Layer 11 of a small transformer language model trained on English Wikipedia (16 layers, counted from 0, width 128). Numbers have three digits each and are written without spaces.
In attention head 1, each number of a token's query is one row of weights dot the token's vector x. The head spreads its attention over the tokens so far by the softmax of query dot key.

Query weights of the head. A number n stands for (n - 500) times 0.0012.
q0: 367409450522561419578472570612424491460519453430603586598665594616574523546566542437517619448504528457471557457574518567585313502502582409489595444500494438544381540583462565440462416415485591515630471586598636487578589355541463504426505519450560414598458468614598545601560401442451550502498360405460519461536462717500588477552548659454456523509558509554527515407546531399459496395553
q1: 254491482568500439632487569535439630558535468528416590573563656711714483500566560337488485497587516488545583408689543491454251337500597443574465488524360560471410482593446437424355392540494394390553237486515572577668711401605540649351445512506480352667544433656532581568503398394437387623514374382416477442450515542672644442579438644389533352477555503421562619279646538416352456532427
q2: 640447460449524599550322476472505442440509515546647470561502406535306544387586481566416518489528500468451494416256502566550507494454500592423502592359541457514563509642495511454541520483485600548526596445493542610470441580370472399588562380480441556543405602338550563469532462446500615487608672527572549498587509512418410428500576564487489584496474455623441375493525466545655374489461
q3: 475645588307519397366453435584520465513512394480556500498467517372498353613395484517502566604413555359580693561486432374537522514621391310656491476486373529567641542372471553580568491495514561484419435473372442464519543391500502529567378616526541610485477422695542486512434575557528507481414453511444428536450533547608531632434466403408539601554526613438603617610402591410394500491640
q4: 248514632437542524533317400540595469494471367486549605712688531566694438518534521394443552632351565388379579467673452524542369407469479334576489384497273431348460503556403455409527444649364589527574393615592443500566459453559367520402525505508549572779462503594551539460530453606563582548484503418388497391508532554579654462316386514431429407599588495450497521556543515426587511583531
q5: 553400476695432484436667477373419540574488575552418296346470418460522585514521516445601485400606419565444449557538578685502596434550567497262545572550682586415460461474551549559542581500606480467472456518463592426515473512483369545514445491411461458424554628381500443603593617394488454562575539400641542394687611416474443492516452507541543495434393331458530406461623505485471512554465
q6: 447522420434511536743691514729413700335464493709470708402579637631454493440686450430588251413302544720489628500577446638234406347538551480691402551438453478346631474516466401601507018459496391640596407663387507624603640504598686624657592467500399358737508478507543510475642400376489478594482552514269411397298594649585628488482620682437220518410373515624507662444427448459463576684654
q7: 425449560382450539603466539592518518500604418351558641650737592470497505539660699463394587611494616429319500473294518506684538402420518500566469511443359439540482512419532456455587429606393553435563332444547306586482511416590443446249437449511503465556189492588432557534541297529469563540514396519418336427633477648670551469505497651497509486650630572459352486479756494480537446362444
q8: 584385400555585434559639559436312542558710507430361671453510547555544478488532650482525574500596486552615522412433474609500451345557759422390421545607493549557379518416393369488500446480520389407487285407461475388595707487653452514488419584518493398451462614445463545488433497420407440465534418457495442451399399450505460533478534650505427480498525470366517436366666546487339552485395
q9: 646466466619477420462526611348503497445451435431316519523464432478421409574410525513574463421492434680605485655363450607402424440525557483500393574463531559452483368517465464505596552426651484541414492490511513681726407668451517569651456583571462414519769503324531528466567567543606595479433627520599600490440510494458432514336505541452484624427294508511689508600633517471455448557730
q10: 551501463555532504519445461444499585455469511538561493385511432560503582503528528574467506543473501438486509481518491486527466490486469522530439504522454467443405496455503567485493534592554475456487555465475533478522504570434502426469565473557553529420532543514492484476444544364552478527433479514544566542398533449585576499517548520521409516552465532494527519454453413460505461552503
q11: 568429657413468587582704454593610466295366567534431565518462472459463597333494509494542554412398413648590644567518447482460454531503399663652509544500667512599753457448582517602541541400585515555544605753671551435505492722406651561641630430449381500729392406485553432335506509655558497323387650506343537419213599595571485596577517423554339451520509611619579613591450477416589529561463
q12: 599572610671503330557593395355380679455360704480436619391472484533487470460380311446459382453398490444494595524698391453644747614294412581377591412563668593548364552449603680680618491571397510695248541427455545374320500577497500600423631441525359539549409416560360497534494666665445468534469396440373371459441580601456450370515509418516513426428425382416452540477510746593785639640445
q13: 461465457555402559522664523407378634544443540566345561351418380272359434604492539376526544471381563557550525486581561362428479514626591488572554393555497370488719607236441419349440309494491542599570304653363547405453481509591487587432566357529508397628584557465386522557435532313441547402621487489477480592335582408575411403459431686632579738489312623512586647506485305415453435466562
q14: 659579537306621614516707552436506649609469481585477512640580518458409516703420443619568586548667519576451489473593449452506640513447507473384663376475553523521247535482448591600606385398433456414533463445547569545336567509587467463348232559409554535232485480373400519810517457305420531604522379527497613556478531550338568451481576526512543597634366580503565483485423574448395519514579
q15: 583449424483448511403630564464209491534511425515317357382611477384471552591373579534588428486442305426670437479375548750497558519406486494384435475353676526580345500401471467494469511427534220578473489458401426362374570575511575585439444539372551465500363455441684519421567667506392463373497575511394470511279403310563421543600541441561383639517394566512413514445494331592366506469634
q16: 280675640571462431537565582579410663512462510493408566524541547648591355415352711352475496497459488507454709427654515430464330350525544455676336430616354704534544486519378289365372302551490345414448383568453592574678560322614535675343467542553580418580677417636552627563460472489500281639414450397306503507379417500719703374440304584454454214545608489283698645150570645421383559555561
q17: 536613500536500437411547525556524485648567447438480396427461548498564514551472476518565498534512402442579519539549549350528532479567430467534482446520495557632447474429533437525461482484528406449381403485343478491480538516546528546489468507518425483318579552482507481455410518515551402582496437544566493615422539353514496447534478478581593555536511542428545567502379533462413528608474
q18: 323487400545508547679445495492320567485560456528543653521645582659714467446642569405508605455531384538519588324646494516440402480404620483399547553511466495463307519572538400403364385518354475552542457507544532418553616492641454550325539364471533357587474492513422538511470433475334439637591378407344392398508529509590685497427546632457452422516636535647424516312561457481481448578437
q19: 631527372330401545406506471492718449562431376578535362447495461314408618542592412623400416614508482514500328645433461516558646520489385595513593441382476432578503541485508555545550614440503472555506573450475405492405347568312551269615430468567472609315399484436463436668511671541518681468416574627637526608587476391417428541485523436467616600476402492530523392682390596489600439463525
q20: 551533469362504537317464528604514421461467400385464337482463486297367479528496457551558534551548543463547450609491444443583655580587346538464502498443557489644561573454446519592565647406605461493565482549402484507450422424448530454692445555587458581441450491542585378634507623611483576403435556511596571581474554495389436526460498408459554459443485491397489520561419611401504602552555
q21: 431453524678601470590531479451355530428581574495450589673569542647559475559470610429517402514442479456490530346446495608358483415383670439401463582538547558398463505559551429414493325529367485400520438561587533549605574658616464604410461535460525430551457488434377590446570400536507414598512453462365440436498400490576629541453498725466464514554533507580423514466609338574388484502476
q22: 394459571424583426452476548538471374540552444417568494496450570513500371463526343553486570496586527373558565525577410415664594597553482450626425492524448404562521629620450478592550641479526496522466461479546471530447587492532463538460506564665581519471489397668498533528440432540528443488534482483550500561562540702406393491518492494573617514412510590521527530582387542444496514502548
q23: 561452423419500471444378581484514388459511492481476536373609492435445451516631404650387560473534307508505422680439483301530574508666530615473558623326592421659545459456489586576547532476621508550348541537473540543551525357392510412458572392639492656351675400431431503418514435514471559362524477543642391425553516665489226604592646364650497566521379551539592636475351546503513529608374
q24: 432621456483504377520443590453496458466467436669515535360514411665504472403500494477460394500469491413496563425669537564519390552524487522665481435513451483358445483593551514488453568563516513545599597539444565421511504580343519580447668523370512560543592486525521440429487415558529523523378495466488494494393555341502573443480482632560496449446607407590476418526441509525574623475586
q25: 459375603542582440503442489505552562592547547456356647500448717606538417440620443620584437636437537445563435495589441422416624559291500458531597427363503620437362454628434524563630514472552422497403384342569559269485711630597444552432573519682575443512530373664654527405523684606533520500459494728431541534412566469449550409463393593386455566387552460411393588601606694366402472657529
q26: 395352436612552503644566664493358465585676619518548762450631591738640581487566620429412695590576426566360507379524542610521330349570874381405577604490493497420521476577610327457500317489390531348465340534642361564625648343643319462326426570449378493351525550513341596597424384434454358563615348414305366320633523489666647617523623612493480371570593463573506368265599595473480367463289
q27: 521794492466403399495408400472408567733528482487352651401503479451428296428442470444482362610530534516422378515597484480479553468442506409554396418541328479420446532511552510333548495494452505465635604564500438423523454484503558404602503551554769563595607624492538580528327393418442500429487432437518443555513462435603582425269586473516389462384515554474468424482584506635425495465624
q28: 462644415315522489481519680744459437481679578503454438450541597437494530426577596506500569725514648518356572320443366548535471408497425393625531582398466457500613355444572484450400399424631474561497471555453426492492619500536611545483409447565352624515430606492469538627315302576348357469663575446302519449441586441406568770459546488667366436447486391378465436506429715523580441598480
q29: 379500717456519551437551376610475497536571627305522506620406449488563518324487673525514531579354578529461580385682338514566568461414444524572350459429334548661486460632452350419402601546587540484619586505500519569560453386405477531267503625508691522579473348437535594555452444537366470541597415356427492559500492421497711521453426560399583376435563347426626616542549449690431446435412
q30: 540288622559565431386436608820425310564638451348512479662440597549424427373526424602424423503712468561556486503465448413539515606548474585620538488550667488683420557592625557437500474484454551448565473557509388491511631533411649423432467598427631667470400336584506575398461225566540562338571423417491423473460572664477509544439486560411465426295595624533578743713463519459430445595554
q31: 266472313404522547521415415601543291518547431669571462506426642527564524356571519365598295358448595532449337553497485567393341585410525491522472391480461466527435486485448429533486306456627333475538509619474528492568628344611630608571602423534548400754617547690738516436626568621497466458412592479467503524503456546427439345511527564571528486470597327385505484353612549420570652586584

Each question shows a short text with each token's key, already scaled and adjusted for position as the last token sees it. A number n stands for (n - 500) times 0.0036.

Then comes the last token's vector x. A number n stands for (n - 500) times 0.015.

0 "3": 587580416592489430470482374373135502418580533455481550460541647389574536618520398353497606472543
1 ":": 580572410628487394460484365362119479419587497457567605444537645387608595651537401358461570521556
2 "0": 469443486586480431477488417432111462394562536419624597365526595432510557657455446373439549474529
3 "4": 386388538575471456477484424408078459400605526468508530394568599425474550684523451375485562431561
4 " |\n": 418387520616498424406433359422099436406597493391462521380590622366660636657580395345450604484524
5 "|": 467412522590406441443435338368115497431588536430446493378611657320627635659511366329501557489545
x: 532530490548446505511508487492496512524502519513533495455440520434487536475519479518499521526496520540496483547530523494486518516491029520514503529456523499489479522515486511487520478514518504486487481514538519442455512497495537508541513509518416499489514499560473512520464569476485490529496496502491489490510518497503483492518495479533508492448483476516510516519541544506484481494483
Which token does the last token look at most, and with what share of its attention? 5 "|", with about 80%

0 "ord": 593557411577498470489478369393133474422606526445485556459543592410562568602504425348470558430532
1 "an": 567540437548455502462477391405158492437620506439565569439554592399544564588512424355453593456525
2 " H": 423449512496484533453460396445166472502547472407541525438530561438591561601499445397504571500552
3 "ou": 328344525553522486505461447494148480424609472451491506409536551476525583620454460411449477465530
4 "ston": 365403533527494534443413400435143437382593491418435493388606555435508607639482450385453555393511
5 ";": 467396524579429444445484359365164506448555511446416502394599644353622565604515387346498578514544
x: 504516499555483504556539501504522517506491543490552472469458498461491531477530497503514519532495535540523485527542525420507494541470046510525491533505532487481484516518491526472527475528508510502516464523540503464444497476510597531474551490529440490505518493535469492511466556480497505511502497500491465484477539501519493487527521479528508495473533499514502496535535552516497470517473
Which token does the last token look at most, and with what share of its attention? 5 ";", with about 90%

0 " were": 563596384648507371501468334365138506410574519396464547453497659388662587656510404341510583537529
1 " formed": 583562446591468424466494358396150502403583503416557584428551640372622595609554407318478593481576
2 ".": 512528422615492408447492348337180503448585504448550579429557643350618522637528361381495600499546
3 " They": 431437485573457427486457365397140529447608461419524555408570633383629580700494414414441546528578
4 " usually": 439399561527463417477478354434124511408545496416450499430604635376610615687530431374478562533578
5 " g": 551465554507445502473492391476140427420569502404407431433564577419587590619510429404507515495564
x: 523462534485516462532547475510481482500403499520484524580443542446519597483493505486449486512498514523498507529473511513508507544519124537495538496497522459497523491513457499502485510511518483477492490475574574467502414528487479552518506470459504528526467540495510479550535448495498505479513471557493565493466542542516434508485493505555474494515440501510517520496499467504497504515508
To which token does the last token give the most attention? 4 " usually"

0 " America": 610584396601508447482472371400099483422620496439471570443537629399580564665508409359455571454553
1 " (": 560548422600512427450483372417157461413577542437553564441524644384645530618561379362478583498563
2 "R": 475444499562448461445460417473115445423566466424552529394530596427576613631499457359483583500574
3 "IA": 386399486573471517489454402428113440416615491399524515384560591420502593669504467386429525427582
4 "A": 427408518542451542471457416426110438421636459463416474416549588454540562610490445354450499451565
5 ")": 496419533522458490465489373418121507418595506503405461420601611388591548618528404375471568480559
x: 498515515514508514509489501564482501516500548498544484525456494485492515460523485533540526530481527510477503504531480388498500540496057520506465474502520483487507523512474514487547475525540534512506477575499486452472523459513561558483579482527483511528534491534458501452489528510497507513490493491480501506487517524511493505483482486540515488504560489535476503526523512507526485495483
Which two tokens does the last token look at most, in order? 1 " (", 0 " America"

0 "9": 590580421581481446460467374387107481427579534449479552447555642391584544627520407354498598478526
1 "1": 574545431586475435465471378371123480424582534448570589432557644388574533632519403369501598468528
2 "–": 408454472561463433450475406438115443396574532461625600425575602406569536648510436389516565460549
3 "9": 399415529519438440431442397422084461405566502426515536413597611398548589673482423371506589467558
4 "2": 404389546533437451472458401401066479398608507459429492387586615390549572653508434368485572432554
5 " season": 493429570486441427484474393511083471374596494465347415399576581437569557670538418408428532457523
x: 448505514451517500485473497525474462476551513464547461507461562492502513504500554530470556516500511501467471558550440401512527511557151526505552392524446505520550499522487597479552482477555493499535488517439501466468488441528587565493509484561544551510504494560536499514456494465474515443503502488475470546500504503514528495454487427490457489470513526479510545526511488496501512485451
To which token does the last token give the most attention? 1 "1"

0 "y": 614576426594510465471480395408134466421601501436498599441525586423579552641520423367448546467517
1 "es": 565526464579498449487475373414136495403587513436562602419566601407579573621493417369457588460541
2 ";": 521518424625473417460482357357160506448559519443579603420546662361629564618525386341505584514547
3 " |": 420439455612450438460469355357129498428583526443561600390574663352621576630513379342511585488565
4 " J": 447434541562460493422440387463088415430567494401405453417547567429618608683504436386443554503553
5 ".": 547461547546476493441411432427198414420576493409423425399575553402532570655493461492485571440572
x: 577529567565489467496479473505492449500434465501502452477474392488536464543466507533481506526553435511514530463436504434470515507543247460498511460534498457534542489507521418519544508512479507471483510460464523486549501529484574521580577512477455543447464491517475453446511586533559508478499581585469493498515488510498554508500415556451448538469490439525504490545545470446462446566549
Which token does the last token look at most, and with what share of its attention? 3 " |", with about 70%

0 "7": 593590410598484430469480373375138492415582531447475550462534645387588541619516400360501600482533
1 "/": 560556424548474450469475393416164450424576499425576567433522594399593559612516416401494592512549
2 "1": 461460482540455475462470418405163452439566537469608592436541595434543537611485428407486555447548
3 "0": 409420508537445447460486398393133485421548515453528543418564610409542536630501431361508568458555
4 " |\n": 419388522608501409419436350430101456414583477379454524384582620376658632657565394350447612498531
5 "|": 468410526591405440447437342371113498426586531429441494373609659325628639656511365336505553495545
x: 535531493554444510514506486491500512524498511517537493458440522435490538480514487511500524521492522540495486548533522499485523517486031526513504524457519497481476523516482518489515483514518502481489483515536522435458509492497531502536514503519412497491516502558477518514461566474486494533502494500490486493508527503501481494519500475526510495457481481519513517522537539507483476503482
Which token does the last token look at most, and with what share of its attention? 5 "|", with about 80%

0 " H": 600475448510526549485434398498125466468552452384540616424535555437611548665476453435478553516572
1 "C": 562452449510515536463434396479064461453562477410596598403547578413594566649490445364440514500563
2 " B": 460417480512506522461453391485151453460569476427545508414535561432565520640499446418488531475536
3 "ol": 378408487537459573481465390468175480450574493416521501400542572444552550644459439388464507498528
4 "z": 401413521536472526468421394470111449415590509396414460402568582422538566629481430380432546442509
5 "ano": 511427545516486525460416378431098464420606501439381436422601584416544574640495430389460558409557
x: 533454543438523521520489474544528512535438541486465468546479513531465466493544506501493567506521534477496538461511527458483482502501100468533487398540457481475493472479489568494494473509550500525476479522506460446465507482483558504476551571521492560522511481560477544496505520493513527481420492544469475507502466492502559494458448494477507514526488502501473521481479564472532460459540
Which two tokens does the last token look at most, in order? 1 "C", 2 " B"

0 "o": 594576442578497468462462382394145495437617514424481565454531608399585572611524411374481574446534
1 " |": 590568404627487422465475354356139498432579532441540593441531668360629571622521380344506590495555
2 " Black": 457417469565487495446443393459092443367617486449629594371554612431545610634506448371469570457589
3 "b": 385416495558534422445475452445205424409521514472565528397544556465456549656482468386453520445474
4 "ear": 392374549573518498502434433479138453395596514495385462380560587468540652623497465385482469401539
5 " |": 484370546575423453449470364372098482409582517437379478383614656348623590638515380345506563485580
x: 508529516534462525544515498504505522510486505501543472468449481445480543478513490516503509486507519533509500538540506414503496540486045525546479544491535496478481498524490515492510503505492496487496473504522498458451508481528582540476540480528438478500548509514473467523490561460483498513476488536504474491486533501518492497520505471524492481475468506515493520510527531518499509537489
To which token does the last token give the most attention? 5 " |"

0 ",": 576602389643508402464490360362139499425570512454445545464505664374612570616519391342517607497539
1 " the": 565571436582452467435458387385127491463564527448567581441534657390634590634548393337483602526546
2 " size": 457466485522455458449465398478160517354610501459624591412560595413574591649537406386434596486619
3 " of": 361405522638442375432470402383165435387574508441544618424562633406577632632518430375454580484507
4 " the": 422402523542393511408450412399129472464568509464414547423567618407606623631555416342467608521547
5 " band": 523445580525469467483455386492075459427628478429375430422584592418591587710534414400404550462607
x: 452480511448492575460498510516495477527488543474515549558521529448551487512514518529476508522506540523503521497443456453523516488530077520506480431535519487495531482483477594431550497478482508505491497527471481420513479517494524499478477448506522535498468471529524407473509517467488505460434536468487491521537420499485540500533477438503501519476513488478512486530483524481506493485456
To which token does the last token give the most attention? 0 ","

0 " ": 561573418577502452462487367395159487442582532444498526483528634377605518603543392368494606486539
1 "1": 561537439571469451463480383379135468436605537442572580441536631393582533601517401370508601461552
2 "9": 464457497546449465445468381376082457434577542451591587425582628393570557645507428328529587442548
3 "8": 396422511536427484461451403375154466412580558473529577412575603409555549617509434367516578456522
4 "9": 409391530560436442458464356387098483428589539443455536402603645370599576631526404355501590466503
5 ",": 461389537589432421453490351368141490428562519454406500392622650348585571632522395342509591484526
x: 502505492549483475549505507509513511510511527491552477496445517484514526494528489501486483506507533542514490562546525412508497522497033519533505504537517500484487533542505513490541488507471513497544493546543522474482488492507605524507535512521446489498501490555470487518477501502492503525496495498482474478502534510506472491517492475512520481470519498524501509528543556506492498515479
To which token does the last token give the most attention? 5 ","

0 " W": 574497440544508484469405399531160444404595481421510605444533586439602595668505419493446528490527
1 "P": 508469464526501509466440401482142447442590496425539561423527584420587584636533440333444513481546
2 "HL": 475430467509471488507432389468121488451591480445604554401543586445566505659535420393436572458542
3 ",": 445459457616453440451494357357174507441554511465571598398573660362605555596514393341516609509531
4 " sc": 426415564496454519454465389498147474397592448449420478413561591435549580592467420427491521508540
5 "oring": 496391565534429415479466378437062450368599494389345454417600620396589624646578408376448608528573
x: 528502473514489498585563499473479497506539495484526482512470504482488582484452580556465485520444566531497501528500500375572555499517111536533452487501515474469520461473469594551500536519507507517540504472499525497453525467531527459439510522518471493483487504538509452533438474514494477481487569528516457507493528501493517506477514450482509487526487501488473547505451480478496485497498
Which token does the last token look at most, and with what share of its attention? 3 ",", with about 90%

0 "ist": 559564429572507462493467372402166478441600523443470535468523604400583563597543414344476557463530
1 " for": 591565449630468395463485379376172434397606538438566590457528646409600629602519420378474578513497
2 " Pol": 450400483612504472467461423469118453427564475430593566372511617436593648608481442354511537483538
3 "y": 427400466569497494469471467499253475428609492444489520418508529481518548593537450405425480494495
4 "ph": 482425528516528502421467441446229446477535495512451477465570551429501579632461454364492533442491
5 "on": 513458531509479545456440416395232486472623442451420445466561572431547565614534455369448520454529
x: 486496524448509455625494476566522501456530487492463471524516528500459551517491468570511524527463507518497507465561516467484496522493117519517498439499423453506512464488463532518473509470521510509489471482502450518439481456484555525443563551496529521441504465484462532453567519505537507493508511551453502484538446509467555477468437557506503529494539471510514490535479495533480492478522
To which token does the last token give the most attention? 1 " for"

0 " St": 559494463504458542463417421520177487429607485475532564456553584441563577636552434429465524467568
1 "ru": 526465453526477530483424416451146506423637447469557589444532564435533564632503427344415495430533
2 "ch": 465467491512460515458429397438181490424628477449588548424560571430567568581518432404464569468535
3 " made": 424432506558459457473487364418152518399561494409567568398578616389611579602511412329470590537538
4 " his": 436422503538427467441466393389168505459572517440470544422577637383627533623541387365484582537522
5 " N": 544475560509440495439440403481165472472549478426461425476535587413550548657485429397454538468518
x: 451478508480519550483515484518533493519453510516520463488525450452503471455436435508492460479499520468493479498452506555501532477519088469506529510512501486464489535489465517492544483522490517494502489516511491457499387498480571483487523482526527504494455521508514472471502525482493517510547466510518481498551482452490468482536513463511501494509513540504471490525592453494481503499489
Which two tokens does the last token look at most, in order? 4 " his", 3 " made"

0 "ing": 605597416592491424478465381395128487410607507440457541460532623405586594606545407356472597482553
1 " V": 511462470559503486438438406463157454461577471452557550426496574433602595595518450386488560488524
2 "oc": 457461485521480564442435431498198486463569529443571543471533589427472575561459466334505533476498
3 "als": 391432494539489473500445405463093488365606500501539524384587566429503550683511434424429543457570
4 ").\n": 466437481557475444408474343380179525452578492463479550422587629357687534646559354352505595505573
5 "Th": 550458542503475475415463394466176451477532450397423431450552574426575590678545443393415513492566
x: 529519545439474460508526507521470497520434460517517477499542514432471520478519505501496510487580587525554505510486453493490517523532143486529490529512526500479563491497552490488523503485486480526544515501454457487381467515413460472516491447441528502524486526436438431487451516462499526517579513499515563489529480414475430498501520528532482512464532534510516506515534475489493494429537
To which token does the last token give the most attention? 4 ").\n"

0 " Pre": 572535450566504463445434410489151502426635468447554572458500592406583633623547411376469536477543
1 "p": 518494466533478492457456425444207478435622483434586557420537578428553599640480432354489554485530
2 " B": 453444503502506500441448384472184481480559484423506496437537560433584527623524438400474550488526
3 "ij": 376391509561516489489456392460131464399604480427496513421552555426562547640487437373410550462550
4 "an": 419427519530480535447415388424129457440605471412439503409580569402546578631482431358436586444523
5 ";": 473393526577429444449486362362165503449558505441420509399600644350626576606521389342499575524548
x: 494511503551486510566529502499526518508487540492547477473454500458493535482524501511514518521493532540531495519540531416511491542462042511526486531504531490479473516517491533478523472536501510499516474526540507472436502473512583527478547492523432485508516494540478486501473554496498498513515490496489466491477540496509498490529517480536511491476527506519500491532533545512492474518464
To which token does the last token give the most attention? 5 ";"

0 "1": 618589406613497419461482386373111472406590545446471570460534648389580536639507402368517611473535
1 "9": 572521453573462457447477389389078458419585545453590607419572638393565550641498421347525588462530
2 "9": 466464479536425487455460396400105459422583552463589596401573621400552541602506426374517584458529
3 "0": 410431489567446454456484372383123479408574543442548579389589635378560529626498412363491594468502
4 ".": 434424483576476430439493355350144489430578536470468536403603631355590505656504374394493593488534
5 " The": 498394548537383493424447371387120481450565517443404487411586632381603597660529396340467584519535
x: 489496469511470502501507512489508523517490532503507476527439517448500566475517456493516510522503518532521492535505502428505500485509044523480503486500512449496483508549502498486501487499544495518541485507523498445466521490482554467582497469517406508498501507488478502513490512472500516504511498565498497487491518485500480484517548483515519500460519464512493477532547515519491495494464
Which token does the last token look at most, and with what share of its attention? 5 " The", with about 50%

0 "nes": 604577415586500472493485370408149500410609504451471571458551602414577552638512416388463569444544
1 " (": 562526434597507442449494402457157437386585551443570570433519631409633531595564399388479570494559
2 "L": 441403491568462493423477437501085448416582487460577531403530580443593625665512448416479544500583
3 "ead": 368368519564509513468441439473166435430608513429520500390545572472484603656503473387462547423544
4 " Gu": 418407535551464508429452439481076415443591497434390442413562569444556676666509455409460498477570
5 "itar": 540422569562479538509410447448157440403571500436371405412566569483441630679454481393457490391550
x: 544507548506540480527465440457512544530472509466475422563517482441468451539501533423490504512506455487489482493564504515461466498505281448529434368444438508478475429491463481526449521543482535565474469467443456502419476545456482434524540547536539520577518508472468492545526520537497477439421574534497519555515438492574574479488470440504498545487499497504504530492485571494597454437501
Which two tokens does the last token look at most, in order? 1 " (", 3 "ead"

0 " T": 608526442561534477432431423501134415436541455384531618420515565451569577687535448418416556480495
1 "id": 575526477535533524438453400438207432439520494393592581443546568437544557642483449340448538469539
2 "al": 452466477551462498469446412412139471424567458451624574395552560432535614647506452360439571462513
3 ".\n\n": 462472451608497422438459341358182501456574522417530579406572638345645502652537355387501628499539
4 "N": 473443531529425490439449389442109444467542485418448466447551606382556599640494440331458519485547
5 "otes": 519415581521440455469441333423098486430548511384404456412578622364617590650491396366456627487610
x: 573542469496481490398502458465501485491535595513501515484435503403492494478504499475535545516485516480497501488457493399507490441485137555534484441508482470440485490470520600490535548490492475474553481460487466490445514478523543510515485488488487491494448510609484383499463528503486497571524548521480496499511560482505434496541452531509489495505507470470510502540483492477508485486450
To which token does the last token give the most attention? 3 ".\n\n"

0 "tt": 615545430539508453495485399444168482386576462422499569441541550453590562606505438370450530473546
1 "ers": 560522439567485458511476363431133498400603515464537577430556603407576546594513417392470580448546
2 ".\n\n": 509519423618503416444459344357183504456570527423544580427549640348648505647537357386510627502539
3 "D": 455445498570429488425445384438135462453575484424488506412525595404615647642509432340461510498587
4 "igital": 386383554549413472449402407434069420403547463380434492353557636404592680640531426346441616474562
5 " Dr": 553468540535419540437399400440136428455594469416445450432542553433594619680506433415480561481583
x: 592511542497537532521511444450484469463412510488500484497508474512542542532483502469495495558510523524434446504440513491454552544515145539530487536530506451494511492501457458487511503479483470502545534448555490469506515539543516510477488476530519477531478491461536434515482504479500511501448572473491598604558536457467445495545476453516495504511467447489501503533522490491479523477525
Which two tokens does the last token look at most, in order? 4 "igital", 2 ".\n\n"

0 " had": 574597384640527394466474347371142492403555492385449561435521645378675584669484394365483562534529
1 " an": 571543439578452464445464399412118488430573481423596592415538658408651585645502402367482621561527
2 " ext": 454441503561500478450465390501208482407598461442581570443560610417599587669517417398459546504535
3 "ended": 440446495534435440438473394410170508415562473425539567425575612391596590620559407347447599489591
4 " play": 422399537534473415472469371461132514372596451425433508411585613402603609664561400344457581488559
5 "off": 488411545546433404463434402428129446376620475419371466402602602402590661679552404389453533478544
x: 525509551503486552501515506507519552506573440473524495497499572543499481499480539510512513524476460525477504552489478449535486574536086548543540485498505502490496527513449574533506501509488480499542500494472503503510495558503495512513526536483528523535471510534514499508494526465489545478498542532462535518534509527546523533499457460475545507475516528477429507541465524516443475513516
To which token does the last token give the most attention? 0 " had"

0 "o": 594576442578497468462462382394145495437617514424481565454531608399585572611524411374481574446534
1 ";": 580572406628490410463482357359156504449560521443525578447524666366630566616529387339500584510544
2 " Ph": 447408485568516483437485415487122441439552501460582575419516585420573598622487440398472512471553
3 "ill": 440427498561461535491390444474255491439586448473509496392525563450493612643507491402503506468565
4 "ip": 433446532580508525470438453462131435430571482441456471370534596417471616633504478346473481486542
5 " Con": 540480566509451519442422408480135449405560453545398406433584594427522615632484439372514500444584
x: 565535517462549477528445502518539517492464519536453423407450431501500537481448466562484536582473438465459488587534541553478483485495192522490483445491451486513479548528495535502442468454484469520537487495471546526483462480490499475465579452524533486515499498535530524532605527477501528506449537391472523521498443507465522491486441511570507506545508499474550546530547432550524530454523
Which token does the last token look at most, and with what share of its attention? 1 ";", with about 40%

0 " H": 600475448510526549485434398498125466468552452384540616424535555437611548665476453435478553516572
1 "aus": 553468430556528554505431387485155464433623513433580578418523544414534535628480439424454569432553
2 ".": 504502431598488441458493364343170487438585526451567581430559637366601509618514379385485594497542
3 " C": 435427515513456518433448416453177477462564491455480492432515575433597559596515428382499531520543
4 "old": 406382516569500480463415476512149440386575455441414468382545599437467629665493478406444518416536
5 " Water": 517406577534461525447419437460088460366603488447348406359566595432535608665498433406469548470592
x: 521532512564515500436474434441482517524527465473480448511504378500525481498528478490528512504451488502516477538497498464486495515490131518542485400419538497496549506571471518496456437528525525526524509476512504402468492469500496556530514475561522480529481523547516534521577500502526518436461502531503531525551470480500546523418498478526532501552511455511472481488440470532537498508528
To which token does the last token give the most attention? 2 "."

0 ";": 567601387632502403470479356363140499442564519444448532475503672370634569626525388341504584510549
1 " Peter": 585508394615460446466426368405105466424610465416568603432515617393586627659472430349471582453562
2 " H": 433411505497505556456412407472164458478532463400545509426518561438575561649474456408501538493575
3 "ort": 383397500553532486513408430468186446412563537391567491394543569462484604607449485443479497395523
4 "ar": 397416514541487522474424419450085479426602489469458469407566591424518632650493465322467479432540
5 "id": 511433545494497520440445403398128442433556510437406488467584584421512600598496461302468516429543
x: 443451523379473432463520484512488510509493427487467454546496517497484510542549482537487471495513490494458560474524479447538489486482169489508438518479472477523455472508482528492483518552510484510495519427485519566422523527486520490542570614538500472492509507513497466475517507404533525481449443611485482522476472496522538487525381536486498528469495533524522497455532504490521531471559
To which token does the last token give the most attention? 0 ";"

0 " Sal": 610542420583474467464453392445148470438604506401507579466487596423627624623480423401461534487530
1 "t": 545505464539458501450439406450237460426598479429574556440536575422561563599512437390434567439512
2 " Lake": 469457471549473509466420372431104472420624481436632588395561594423563594648503429397451582441544
3 " Gold": 383393509573503518472452408482135465400654456465515535382543578437528575612506445393441501429563
4 "en": 442403519535485510444401399446145476425615465440448481411580584403537586642531428356464539440510
5 " E": 567454562555470516428456415419177483469607466465444444457542559444539559626478448383469537480509
x: 469477467473572531542435458498508497471422529486504456487485567525499467552446439504517517517483497510469471563509492568514517511469123512477478490476541498528504483541462480472498519511527530516463468556540480454467431502516562536472548450518545506501508491494514485495537482456509512481444519450502497563540432400517494516517506482505507531521498454519467509537518506462525520482537
Which two tokens does the last token look at most, in order? 4 "en", 3 " Gold"

0 "ing": 605597416592491424478465381395128487410607507440457541460532623405586594606545407356472597482553
1 " the": 559571434581454473437463387383153494467570531452560573450532650392621581623545395343481607520542
2 " team": 471453445573492445516467406484081461413649492449627563406539598434583551681549419416427564451591
3 " make": 413427510570493467463470377480114511380589511385547557384547614394601592615502409378445585542551
4 " it": 409413548512473437482493395470111517391551483386446521412592620395651580718499414366416551564584
5 " to": 482374526612463425446487381409122465458556566414399471441593644374665626620564415395461560516514
x: 506454501570505520520489485500514544459549490510567481467469545495479545483533484497491478476499494523501509521477514444529499511554076494543492558527521460471535474466517549514529480498499524480431508498451492483510465498515516506497514529553414523498445516530477483521489466476497471514477487501500520479491531477492481527564494482517502521456509490536498505502485543494521496507481
To which token does the last token give the most attention? 5 " to"